Layer 5 of a small transformer language model trained on English Wikipedia (14 layers, counted from 0, width 64).
A neuron's activation on a vector x is squared ReLU(weights . x), where the dot is the dot product.
The model reads these tokens: "ig" "a" "===" "\n" "\n" "====" "L" "e" "ague" " t" "able" "====" "\n" "\n" "|" " P" "os" " |" " Team" "v" ";" " t" ";" " e" ";" " |" " P" "ld" " |" " W" " |" " D"

The vector x that enters this layer's MLP at each token. A number n stands for n times 0.01.
0 "ig": 53 -140 26 156 72 83 11 107 -84 103 -19 42 72 42 45 -123 17 -38 4 54 -373 17 -128 -75 -51 -101 -59 162 84 21 93 -55 1 71 142 39 19 53 -213 -35 72 30 40 214 -110 56 50 -98 -17 -228 133 -71 49 -61 -46 -2 -115 162 60 30 -63 75 45 34
1 "a": 86 -117 -54 117 7 106 20 74 -121 76 -57 76 -14 -35 87 46 24 105 5 44 -481 -51 -154 126 -10 -77 -15 -132 130 -13 94 38 10 156 44 28 64 -75 -134 -70 48 27 -71 86 32 52 78 19 -44 -135 -128 -156 63 3 -20 120 -44 72 67 40 6 42 -143 75
2 "===": 183 -184 51 123 95 -21 -37 48 21 -20 -72 -28 -74 82 -45 166 88 36 119 -188 130 -69 -207 14 64 40 -209 -77 117 31 -112 215 86 92 -36 -132 -46 129 67 -123 44 59 -79 110 -41 54 15 148 7 60 43 -98 -26 -19 -184 -41 -47 -5 -4 187 13 111 -62 112
3 "\n": 20 -168 52 139 -51 70 -46 80 -59 -127 -24 -41 -33 138 61 113 43 33 -137 -138 106 -70 -250 23 53 66 -167 7 83 0 -150 -56 -4 62 84 -81 52 170 -8 54 62 125 -60 76 -108 145 -9 2 19 31 -71 66 -35 -154 -132 63 -50 214 -107 37 -87 164 1 247
4 "\n": 56 -170 -2 105 -89 57 -24 76 -70 -148 43 -43 14 89 53 140 57 73 -108 -133 201 -117 -263 -12 48 22 -76 65 187 -44 -125 -118 18 12 116 -66 11 65 65 128 -62 23 -7 27 -170 117 38 39 -97 96 0 43 -34 -88 -80 62 0 229 -94 70 -67 143 35 227
5 "====": -20 -102 -27 -32 119 -177 -105 33 -64 -29 44 127 131 87 134 236 65 38 58 187 -3 -53 -198 112 -27 173 -189 85 2 10 2 70 -15 -148 160 -16 38 -31 108 75 -23 -131 37 6 -106 82 112 -44 -65 46 6 -64 -20 104 -91 40 49 238 -107 79 -169 111 -6 54
6 "L": 39 96 53 -49 -7 134 48 -116 -102 10 -89 -22 -26 153 82 -9 77 24 75 42 -189 -154 -4 123 -99 -25 140 -88 193 -183 -74 -57 -61 22 150 163 -49 78 109 -58 -36 68 138 -3 -26 6 1 45 -138 -118 -97 -131 90 43 -48 -101 14 113 -218 54 -114 6 252 92
7 "e": 22 -122 -30 -8 160 275 -73 -43 -56 30 -14 28 121 25 -162 -30 60 54 125 -17 -240 22 136 -31 8 -65 90 -287 64 67 -54 35 68 36 25 134 -123 187 22 -55 47 17 -21 100 227 41 -141 101 50 4 -151 -137 -60 -62 -37 -28 38 2 -67 -9 59 76 -121 47
8 "ague": 71 -145 -72 23 63 31 -38 -121 65 14 120 21 -129 48 112 -27 93 48 3 -108 -248 -112 -75 -7 -121 33 -42 -181 223 24 168 166 -149 8 213 -100 -51 40 -13 8 121 -21 167 -169 18 49 41 3 31 -90 90 -44 -29 86 85 71 42 152 62 93 101 101 -74 128
9 " t": 21 -84 -15 2 -75 35 -255 23 44 -50 -15 92 49 143 -44 280 124 24 -134 17 -58 -160 -83 171 -10 64 44 -126 129 32 -65 -59 114 -4 -149 127 -97 72 -108 -191 20 106 -118 9 -169 13 56 -87 -118 -96 62 76 -223 10 -34 -26 7 8 -110 -24 29 43 93 101
10 "able": -20 -138 -14 120 12 99 -145 -131 45 -45 105 -199 -45 33 21 149 22 -55 -95 111 -181 -81 -48 -153 -112 -16 -60 -6 234 -40 34 -100 -116 -44 -34 136 -39 -134 140 52 39 127 -32 -44 -69 73 -54 -95 -45 15 142 -11 -148 38 -43 -79 -12 239 -60 244 0 -62 80 2
11 "====": 211 -175 69 94 54 -62 -21 -4 8 -14 -53 12 -87 84 -38 254 69 94 134 -143 131 -82 -171 74 28 17 -223 -34 64 44 -58 224 34 55 -52 -103 -64 67 106 -78 -18 62 42 75 -12 31 -27 125 -47 114 15 -126 -110 -10 -217 -80 -13 -27 -17 224 52 107 -26 48
12 "\n": 66 -159 24 133 -100 63 -65 50 7 -115 -22 -2 -115 137 13 83 41 54 -111 -191 71 -59 -227 48 66 26 -163 10 132 26 -189 -23 50 48 9 -91 47 146 -7 66 60 159 -42 109 -67 121 -31 -14 57 31 -119 35 -126 -164 -168 53 -11 157 -49 10 -107 141 49 240
13 "\n": 75 -187 -8 139 -105 77 -16 82 -36 -173 58 -40 -22 70 46 153 69 57 -81 -162 192 -80 -283 21 64 7 -87 51 195 -51 -145 -80 58 -9 80 -83 -16 65 83 133 -71 20 13 33 -128 98 37 15 -72 69 -14 54 -35 -89 -93 50 11 218 -64 44 -41 161 59 209
14 "|": 29 24 -125 -46 112 -46 -93 13 -4 -94 143 97 -45 197 22 138 50 225 -18 36 107 -4 -82 -84 -3 46 -66 -119 104 -63 -57 1 -69 -81 80 -114 122 -115 -10 -88 48 -165 16 -29 -132 119 -58 40 -110 52 -5 -242 -6 107 61 100 82 314 3 33 -172 51 4 96
15 " P": -46 3 45 -16 -75 39 -9 -56 42 -137 -37 167 29 240 22 247 -69 21 -99 -155 -182 20 -40 -102 132 -76 203 -35 46 -135 -81 -56 48 56 120 126 -31 59 -35 -157 -172 -81 -37 113 -133 25 25 91 -50 -63 -63 15 -5 12 54 -151 28 -20 -61 30 -49 116 138 233
16 "os": -75 -47 -83 -98 190 184 -14 -102 -86 0 48 61 37 56 119 -17 13 10 -98 -24 -214 -124 -71 -110 -10 -97 86 -28 -103 -52 -109 -17 57 169 109 123 -23 -64 -6 170 -137 -8 -6 151 -18 -160 6 105 -139 121 35 -130 -79 -63 209 -18 80 78 36 -41 129 -67 -1 239
17 " |": -109 42 -159 -46 129 22 -45 9 -60 17 19 202 -152 184 -29 23 21 123 -98 -18 135 -126 -159 -74 -24 -102 -44 -60 292 60 -36 40 47 14 169 1 71 -55 -30 1 -35 -34 97 96 -116 106 51 -20 -89 114 -21 -122 -15 144 11 -84 -64 171 188 -67 -36 133 -106 144
18 " Team": 2 -54 -28 4 57 129 18 59 2 -137 -60 1 -178 66 41 -65 46 28 -120 -54 -247 -102 -147 -19 -73 -33 129 -83 192 43 -31 169 -86 60 44 -78 -56 -4 -7 -138 -91 -19 43 -114 -68 200 39 -88 -17 56 36 -30 -22 -31 246 -6 42 234 18 110 96 231 41 130
19 "v": 45 -68 -56 95 80 10 -59 105 105 -30 10 255 22 193 12 -94 5 95 22 91 -143 -99 -155 64 102 -74 82 -131 44 46 -38 17 126 53 -5 187 -26 -16 49 -54 42 -125 112 -44 -74 -219 3 71 -317 -97 51 -108 -18 -39 74 51 -190 -100 42 -7 55 74 113 40
20 ";": -30 111 -110 -43 87 18 -18 -25 -30 100 -49 160 -139 311 -88 18 -20 -30 -71 -12 -67 -87 -285 16 -83 -51 -83 -112 247 130 -28 132 35 -32 209 -134 89 -19 53 -6 -49 88 -29 -12 46 -22 57 -32 -192 -59 59 -207 31 -32 -66 63 1 93 52 -32 -27 100 -3 58
21 " t": -79 -20 20 -34 -9 51 -221 55 7 -102 -35 35 81 110 -45 317 43 -9 -150 6 -99 -146 -110 133 18 48 13 -161 122 63 -77 -70 135 -18 -141 103 -60 66 -7 -221 -39 50 -97 63 -104 30 11 -121 -100 -143 56 62 -184 -2 -42 -65 55 -6 -174 -14 35 57 130 130
22 ";": 24 93 -97 -72 0 -21 -54 -157 23 80 -37 110 -122 131 16 118 -115 -24 -79 -3 94 -193 -289 -47 -178 48 -87 13 273 69 -32 25 -115 7 148 -24 79 -47 103 142 -121 -15 -77 -17 -45 -70 -81 6 -223 -34 35 -149 32 -29 -40 19 38 205 -17 69 31 -42 25 85
23 " e": -96 105 -113 24 123 278 -158 43 -93 -41 63 -103 -18 70 -1 151 61 -137 -65 -50 -63 -41 -32 123 -219 38 12 -11 169 -99 -131 -182 31 -17 -84 81 4 -87 -82 -172 -107 -22 -55 32 67 23 -153 -26 -44 -67 -111 -179 -138 8 66 21 -76 22 -32 55 -128 104 142 95
24 ";": -31 64 -10 -5 36 -17 -147 -94 67 38 -70 222 -97 29 -7 83 10 -18 40 -77 61 -229 -190 -55 -174 24 -155 -102 345 29 -128 51 -94 -16 157 -32 103 52 -48 14 -204 -174 -26 21 23 -33 -3 42 -113 27 31 -125 84 38 -90 72 -1 149 98 -10 -34 43 16 68
25 " |": -110 128 -79 0 72 10 -11 62 -53 -99 3 170 -183 183 23 156 -43 73 -76 39 37 -124 -182 38 30 26 -148 -125 262 42 -113 118 -35 82 -21 -75 110 -40 90 -42 17 -156 65 103 1 107 26 -65 -1 -71 43 -105 110 79 -3 -63 -99 216 -19 33 -44 192 -87 148
26 " P": -28 11 29 -38 -32 59 26 -22 35 -168 -46 158 8 263 64 194 -108 -1 -76 -76 -210 -2 -71 -92 147 -37 219 -59 53 -93 -62 -66 36 56 64 49 -28 15 12 -160 -177 -73 -44 176 -104 38 36 65 -35 -88 -51 -7 -15 -38 21 -170 -12 -65 -95 64 4 193 151 208
27 "ld": -115 -65 122 -135 151 47 106 -49 16 -33 -2 164 4 106 43 -52 38 9 -72 30 -254 -119 10 -83 -12 -97 143 -80 101 -17 -67 28 -86 -24 155 164 -109 131 46 54 24 74 86 74 -9 18 13 -54 -191 129 23 -48 -127 -49 7 -47 25 118 -242 -7 246 -51 146 108
28 " |": -89 66 -114 4 71 50 47 -40 -40 -55 16 155 -135 345 -2 119 -48 47 -117 32 42 -226 -169 20 -26 -95 51 -70 192 110 -5 193 -48 95 86 -26 73 -83 44 98 188 12 -30 50 59 84 64 28 -115 32 68 -117 -173 64 12 -40 -68 163 97 56 27 45 -71 34
29 " W": -64 47 -141 58 94 10 77 1 -99 -15 -159 98 27 46 0 35 13 18 -65 -18 -170 -84 -92 -15 3 79 353 -123 241 -59 -101 -31 127 51 32 58 -88 122 109 -117 47 23 37 69 -92 -32 -1 27 -172 -7 -124 -32 -62 -4 -3 -112 -97 88 -102 58 4 189 241 39
30 " |": -94 127 -61 5 198 -6 68 -5 27 -153 70 129 -103 269 55 233 -45 78 -92 16 104 -150 -142 -18 -37 -44 -15 -93 194 163 -67 168 -42 75 52 -21 83 -2 169 87 123 -35 12 119 92 53 -46 -25 -64 65 67 -132 -57 70 75 -71 -49 133 121 77 65 39 -66 64
31 " D": -107 -51 43 -11 164 -11 67 -5 93 -31 -46 77 26 174 -15 81 -68 94 -29 56 -213 -85 -46 66 54 7 286 -20 220 -96 -35 -104 74 67 87 51 -8 173 -18 -51 -66 28 28 105 -39 -1 -37 -11 8 -54 18 -58 -142 -47 166 -45 -60 69 -179 39 -10 130 299 160

Each question shows the input weights of one neuron of the MLP. A number n stands for n times 0.0017.

n139: -271 108 119 25 55 -176 103 -181 5 -134 44 -68 67 -77 138 3 59 -245 -100 -25 90 81 26 -156 -1 91 -29 -31 -45 301 121 -71 174 -174 -26 -229 29 162 9 107 -258 39 -59 -207 82 -96 -86 -39 -61 -14 107 -24 27 -54 116 166 -153 -42 -26 -81 110 47 -157 -81
On which token does it fire most? 20 ";"

n97: -205 4 119 31 39 -116 78 -30 -63 -6 235 -19 -239 -16 -12 -38 -135 22 -106 -135 197 130 60 11 67 37 -52 158 -80 4 89 7 119 42 -127 -115 -68 31 197 -203 -18 -141 -123 -128 153 116 -139 92 -52 67 -103 181 246 -129 179 21 -3 -54 3 -384 -1 21 -101 -10
On which token does it fire most? 25 " |"

n47: -76 38 150 -56 -280 -10 -18 213 -4 -139 -54 21 132 -219 -107 -238 -173 -253 -126 148 140 -19 -33 -82 105 242 -122 181 -80 -259 98 -134 113 138 -42 2 20 36 154 -140 -3 -55 91 17 84 45 148 68 189 3 -128 132 56 37 103 -27 22 -226 5 -283 103 20 110 99
On which token does it fire most? 26 " P"

n132: -36 1 -13 82 -155 -141 84 -177 175 -80 -101 -38 131 24 -102 -185 68 31 162 148 71 -13 99 72 -49 46 -38 87 -77 -68 -187 -306 132 42 -198 -21 22 -149 -96 84 -19 -21 13 14 -55 2 13 72 -82 -8 -3 36 201 183 116 43 -47 -140 198 -188 240 -20 -1 -307
On which token does it fire most, and how strongly? 19 "v", at about 0.75

n180: -15 17 -27 122 53 -63 51 149 -57 4 23 39 -197 -68 -25 115 4 16 71 -84 185 78 106 -139 -4 149 -75 248 -53 263 99 3 19 -35 -141 -43 59 -29 -64 29 146 -153 -217 -93 -25 -139 -109 79 -120 208 18 -140 -37 -111 126 45 102 27 175 -61 -13 -69 -21 -243
Its two highest activations, in order, are on tokens 14 "|", 30 " |"

n159: 101 191 123 2 22 -30 -13 64 -150 -38 -30 -34 17 -40 -84 110 10 97 -33 131 36 -98 73 9 122 113 -83 -88 5 -110 165 -67 -14 41 -45 -92 152 -7 57 62 -41 -218 90 4 -68 82 -42 127 218 242 -32 -12 101 -119 250 119 -257 -186 -49 -129 -14 -28 -19 127
On which token does it fire most? 25 " |"

n167: -58 267 -64 133 40 111 12 -142 -50 -21 -135 -26 84 -191 80 35 -158 -246 94 -101 233 62 99 46 -90 153 -63 59 -63 9 92 -75 24 110 -103 -83 90 -199 -107 65 -41 97 -43 125 213 -46 67 -23 -20 139 -99 -119 -29 -225 4 87 154 -136 -200 -149 198 -82 14 -81
On which token does it fire most, and how strongly? 23 " e", at about 2.1

n21: -152 -50 340 89 74 -134 172 45 -86 -35 -47 -47 43 -42 -104 -1 69 95 -158 -252 13 218 -1 -80 -50 182 -139 84 -48 133 212 24 -16 33 69 -107 -172 -45 51 -36 0 -267 -109 -120 -132 104 -135 -31 28 11 -61 -41 48 88 17 -79 76 -94 60 -54 -122 -84 -12 -149
On which token does it fire most, and how strongly? 5 "====", at about 0.15

n161: 21 51 164 76 34 -139 50 -94 183 -59 -28 110 -107 -231 32 -13 -70 -10 -35 54 66 40 262 -12 -45 96 103 190 -58 -76 7 -161 -62 -83 41 -86 180 -76 227 -172 86 45 -153 107 205 32 23 -86 77 268 43 121 -63 -141 131 -68 97 -183 -16 -40 59 8 -5 171
On which token does it fire most? 31 " D"

n145: -35 229 235 -97 42 -84 -59 186 7 38 81 42 67 -1 -33 -74 8 -4 -22 -65 46 29 195 -128 76 -35 -85 80 -124 8 173 -146 -132 81 -77 -13 48 53 -75 122 21 -319 -95 34 -146 -28 66 214 -163 -111 -202 23 137 -94 -207 -115 -36 -121 -134 -117 20 -291 69 15
On which token does it fire most, and how strongly? 15 " P", at about 0.22

n76: -67 154 85 21 -8 -35 192 -19 -151 25 15 -99 10 -44 -58 -59 -257 -162 -155 33 64 -199 36 31 -240 -14 106 133 -202 -28 198 -1 156 -141 -147 76 147 -54 -152 247 128 -67 59 -7 -2 35 15 164 181 -80 -72 -137 39 74 35 -55 257 52 -75 24 173 -155 -14 75
On which token does it fire most? 16 "os"

n116: 132 142 97 -7 -59 -26 39 96 -219 73 -199 -128 4 -110 93 -88 73 -101 -113 -2 39 -39 -60 -34 -62 -34 211 -20 -50 -2 26 -27 10 46 -186 -65 70 -75 -95 1 3 -74 71 -202 -35 48 -16 -61 -133 -81 7 23 27 17 80 -8 64 -99 266 -81 -8 -51 -40 -61
Its two highest activations, in order, are on tokens 18 " Team", 1 "a"

n11: 92 -42 78 -93 -123 -44 84 49 110 74 204 49 0 -132 158 -144 51 41 215 15 -16 5 41 72 -5 31 -2 -75 -134 -120 176 53 -59 8 -97 -106 93 34 -110 -39 33 10 28 -30 -41 -48 62 -86 55 7 -85 36 23 31 -144 239 -1 -78 -109 -9 -106 4 -139 -121
Its two highest activations, in order, are on tokens 1 "a", 8 "ague"

n240: 36 23 102 103 -34 81 64 36 95 109 4 -81 -70 -172 -15 31 -8 -39 -157 -26 217 -27 20 64 19 -142 -65 -30 -30 -116 -116 -151 1 29 -64 -64 63 44 13 58 80 186 7 71 -72 37 72 1 -65 200 -106 180 -86 27 -33 72 -147 -17 -106 -88 -31 65 -284 -53
On which token does it fire most? 3 "\n"

n86: 108 62 78 -37 68 -149 -29 131 -130 -37 108 -116 43 -4 -143 -32 0 10 -30 3 134 90 65 -5 27 33 48 -26 -77 45 396 -212 -50 -97 169 -168 -5 163 -91 -170 157 -246 -6 136 -30 222 -94 -22 70 14 -16 -53 32 58 -33 -72 7 49 12 -127 -88 46 98 -150
Its two highest activations, in order, are on tokens 14 "|", 0 "ig"

n232: 65 93 -27 56 -2 -174 31 36 43 -147 60 -136 170 38 78 -16 -91 -40 184 -100 116 34 -5 78 112 92 264 123 -70 -25 -102 -111 -59 103 0 -163 -38 113 -110 -66 80 -51 -89 31 17 14 108 -20 89 16 -103 -20 50 10 121 24 -19 -140 -101 -22 -85 53 -67 98
On which token does it fire most, and how strongly? 26 " P", at about 2.5

n178: -23 -13 98 -18 66 -31 57 -8 52 -52 -1 -41 7 -309 29 82 178 -250 -33 15 44 -6 -1 49 106 20 42 242 -96 -126 -17 -72 -20 80 -82 50 118 -160 198 11 -88 -79 31 -234 -240 -66 125 -28 78 95 11 43 95 -201 100 -57 10 56 -100 -76 106 -229 31 -60
Its two highest activations, in order, are on tokens 10 "able", 16 "os"

n137: 88 167 -41 -17 -106 8 322 -15 -99 15 -60 -88 99 -27 -51 -169 13 159 -305 122 18 -30 -14 211 43 -68 -98 49 -213 -43 222 -229 -208 -3 -78 -131 74 23 -47 -98 -38 -102 84 -84 -13 93 -1 98 76 -105 -95 -158 106 75 14 59 172 -84 44 14 -74 -102 -75 -74
On which token does it fire most, and how strongly? 1 "a", at about 1.2

n58: -153 -54 -17 -31 -154 -15 -52 -102 -251 -28 -80 -154 39 -262 -119 -93 -54 -4 -105 121 110 19 -160 -86 -310 41 -144 119 -181 -248 54 67 -47 104 15 -186 108 -48 231 23 -113 -2 71 -52 -132 -4 20 23 209 58 -86 1 194 4 42 146 22 -86 -13 -245 172 65 -2 102
On which three tokens does it fire most, strongest first? 4 "\n", 13 "\n", 3 "\n"

n30: 97 -99 92 139 -204 -160 -104 95 -117 -120 -166 -45 -57 -88 8 -6 -18 -117 -48 -52 163 -29 -47 162 76 38 -67 -91 -108 -145 66 -154 -20 -13 52 -47 -18 277 -11 117 139 -58 -101 54 -11 77 26 111 29 86 -70 111 8 -55 -69 140 -224 31 -61 0 -11 -14 -58 -71
On which token does it fire most? 3 "\n"

n85: -154 -97 144 -107 -107 -9 186 4 -105 -6 -83 10 -58 -70 -44 -72 -223 85 -72 0 73 -226 -126 209 -8 112 -45 259 1 -61 127 -29 93 10 -201 16 16 -13 -90 -67 2 72 -46 5 79 189 140 -85 9 37 74 -13 125 -92 -153 2 52 -201 98 -199 0 -126 -6 -7
On which token does it fire most? 12 "\n"

n68: -40 6 95 30 -119 62 -44 70 -49 95 -37 -9 -95 -131 117 48 -66 -132 -41 127 131 85 -11 55 -81 -1 -83 272 -14 -100 243 20 -151 72 -178 -220 -33 -16 162 70 -11 7 -40 -85 -38 -111 -51 -55 87 -14 93 -11 15 75 -182 198 22 44 84 95 -54 -164 -2 -8
On which three tokens does it fire most, strongest first? 10 "able", 22 ";", 5 "===="

n112: 71 -48 -16 18 19 -35 160 99 164 -77 179 97 -69 -2 128 130 -40 41 -109 189 172 117 97 -18 51 53 113 -18 -248 -20 -83 122 -40 47 36 -152 125 147 -71 -22 89 119 -133 -68 207 -49 -85 -46 79 42 -100 61 22 -85 -52 62 -56 -21 -166 -100 81 -11 12 123
On which token does it fire most, and how strongly? 3 "\n", at about 2.1

n154: 55 -83 -15 -14 -274 -109 200 -55 -87 20 45 133 -58 -245 27 -47 -92 -86 -121 357 100 13 -9 3 -126 174 -1 -49 -55 -6 -5 -33 -37 -19 -25 124 -47 -29 167 -55 91 -2 143 -40 39 -13 -4 -6 -75 -13 12 61 228 -107 -47 54 -71 -119 115 -204 15 -119 -47 -77
On which token does it fire most? 19 "v"

n16: 150 91 202 65 -239 44 186 17 -135 111 129 -45 -103 -109 -79 -12 248 -175 50 55 28 -20 -2 33 -71 -87 32 145 -44 146 -169 -73 -165 -26 -173 -216 7 83 -113 30 180 82 8 130 -38 -5 -20 74 230 -132 141 336 81 122 -30 143 75 -107 176 6 169 -62 121 -205
On which token does it fire most, and how strongly? 0 "ig", at about 0.62

n89: 28 -42 200 -154 -240 42 223 8 19 76 -175 93 -177 -365 63 -313 100 -16 -205 -40 139 92 12 -89 -148 200 -40 226 -128 122 92 -3 46 -30 -264 -84 80 -88 110 -78 -92 247 32 -121 -64 77 -2 -82 333 175 30 -51 -40 52 67 64 110 -30 13 42 146 -28 21 -98
On which token does it fire most? 18 " Team"

n37: 209 116 73 168 105 -70 161 109 81 18 -80 120 -23 -117 -94 -223 56 107 -99 96 30 104 65 -167 -3 -98 224 20 -125 12 177 18 231 -152 -26 -193 159 5 129 -94 165 109 -14 -92 65 59 75 -75 44 156 102 -80 2 -103 65 -97 47 -186 -129 -20 141 35 -50 -100
On which token does it fire most? 29 " W"

n24: -87 143 160 -107 -7 -111 248 -71 -65 7 -21 -49 105 -161 -141 32 -271 -66 -161 96 65 -158 -95 18 36 -203 238 102 -143 -50 -48 -59 -63 -90 71 67 -80 -115 24 -141 5 -124 4 150 28 -54 50 95 15 17 74 159 39 -179 -52 41 118 -170 1 145 -82 -170 83 -46
Its two highest activations, in order, are on tokens 26 " P", 15 " P"

n183: -86 -44 91 141 -73 -94 184 60 197 -145 178 -223 52 -49 -6 70 -25 64 12 147 132 223 227 -150 92 106 -45 65 -46 -175 -22 -200 -59 142 6 -11 72 66 180 236 26 -41 -77 -189 83 94 -151 64 189 -73 123 -141 -30 197 26 -240 -64 -104 21 -50 167 8 -42 4
On which token does it fire most, and how strongly? 10 "able", at about 2

n151: -41 153 118 -17 55 -76 62 -81 -118 -62 -66 99 -11 -31 -69 -42 -13 52 13 145 -48 108 177 39 159 -182 -27 127 -212 3 40 -288 13 156 -154 -105 -22 94 29 74 -89 59 -116 -25 157 32 -96 9 -175 244 10 179 -12 -127 -100 33 224 -124 -250 -143 248 -127 -74 74
On which three tokens does it fire most, strongest first? 27 "ld", 16 "os", 7 "e"

n238: -114 -8 186 147 -46 -171 182 -138 191 5 76 -157 44 -205 -132 -89 -7 94 -27 -123 296 28 141 -102 -62 44 43 75 -22 10 -90 98 88 29 126 5 65 31 -1 46 -69 -30 -243 91 191 140 58 109 156 220 -131 162 18 132 133 12 175 -145 92 53 19 -52 3 -47
On which token does it fire most? 2 "==="

n111: -3 -87 -23 -173 92 -225 80 -57 -207 92 72 -168 206 -115 -182 16 -97 29 -79 106 75 -13 54 -140 133 34 -23 58 -185 69 -39 -3 -115 17 78 -81 -238 146 242 -51 -60 -53 -206 -6 20 32 -48 0 -52 102 -108 21 140 -93 99 37 248 -217 87 -12 124 29 -199 -6
On which token does it fire most? 7 "e"

n181: -31 143 284 208 25 -103 161 25 -220 -98 -91 -80 5 -115 -98 -35 -53 -204 -19 167 313 -22 -73 114 -108 55 -101 138 -11 -21 121 -149 -51 2 41 -186 91 -4 -84 1 -23 65 -47 -27 -129 154 -199 231 -7 21 -60 195 162 80 15 51 205 24 -73 -4 -81 -43 35 89
On which three tokens does it fire most, strongest first? 4 "\n", 3 "\n", 13 "\n"

n218: 6 -23 325 -106 -255 -238 75 22 -137 -77 -24 -2 57 6 -33 -34 126 -152 -77 93 206 -97 178 49 61 119 -18 15 -125 -120 9 76 -145 72 -47 -45 199 -172 165 203 47 -95 -65 -138 22 -27 -75 -140 9 99 126 -57 -10 -4 -44 169 -36 2 174 7 15 -60 79 -51
On which token does it fire most? 5 "===="

n92: 82 180 -101 -131 55 -125 23 -12 -52 196 76 48 -25 -68 62 -112 34 15 -134 37 146 27 -67 97 -184 -46 72 8 -28 -15 216 -118 -36 130 18 11 97 87 -46 243 87 -111 92 25 -9 -9 -55 85 30 67 -118 170 15 125 130 -86 142 -138 -96 -19 113 -11 54 32
On which three tokens does it fire most, strongest first? 16 "os", 22 ";", 17 " |"

n219: -359 70 256 -3 -331 -111 171 32 -84 -3 -36 -84 48 -60 -126 -306 18 -199 -10 91 191 43 0 117 101 -79 75 42 33 173 65 140 96 106 105 -92 128 117 90 200 -3 106 57 -197 82 59 -31 -12 -62 4 122 -84 -59 -78 87 -7 187 -229 12 -143 23 -44 42 -234
On which token does it fire most? 20 ";"

n189: -134 -62 70 -97 -140 -168 -72 -23 117 -44 52 -116 119 -150 -124 -29 51 -100 116 160 163 -51 -10 -19 136 -222 71 14 9 -14 -73 -113 -107 40 50 4 -53 -60 217 202 1 -220 -103 -15 -149 36 -86 8 168 -74 145 52 -2 158 154 -64 151 -6 94 73 45 -49 -60 57
On which token does it fire most? 10 "able"

n253: -115 -78 161 -203 20 -21 200 -92 63 -79 -42 41 -60 -233 166 30 -24 -83 201 18 76 -63 73 -102 41 73 14 306 -1 23 -55 -127 27 -95 24 -38 -48 -99 207 155 68 108 -57 87 220 87 160 124 242 103 -124 200 58 84 91 174 295 42 -85 -107 19 10 50 84
On which token does it fire most? 5 "===="

n53: -29 -60 279 -105 -142 -11 -75 22 100 56 -217 92 -68 -23 106 -107 127 -69 83 193 169 -58 75 -13 91 127 53 3 -18 72 -9 -127 -12 -143 -80 0 -4 -56 41 36 -69 205 -123 -84 20 78 109 24 126 70 140 52 -45 -156 8 -53 318 30 119 -159 -24 -151 -59 -205
On which token does it fire most? 9 " t"

n168: 252 15 77 -102 -316 -10 16 -56 -135 7 -144 -44 -23 -33 40 -74 -243 49 45 471 165 -89 9 -138 -57 1 -91 159 -241 17 53 -81 38 102 -159 -6 93 -8 -28 -5 -95 -6 -23 -17 41 1 -166 -1 -46 -18 151 -144 153 60 96 76 115 -163 161 82 224 67 50 -17
On which token does it fire most? 22 ";"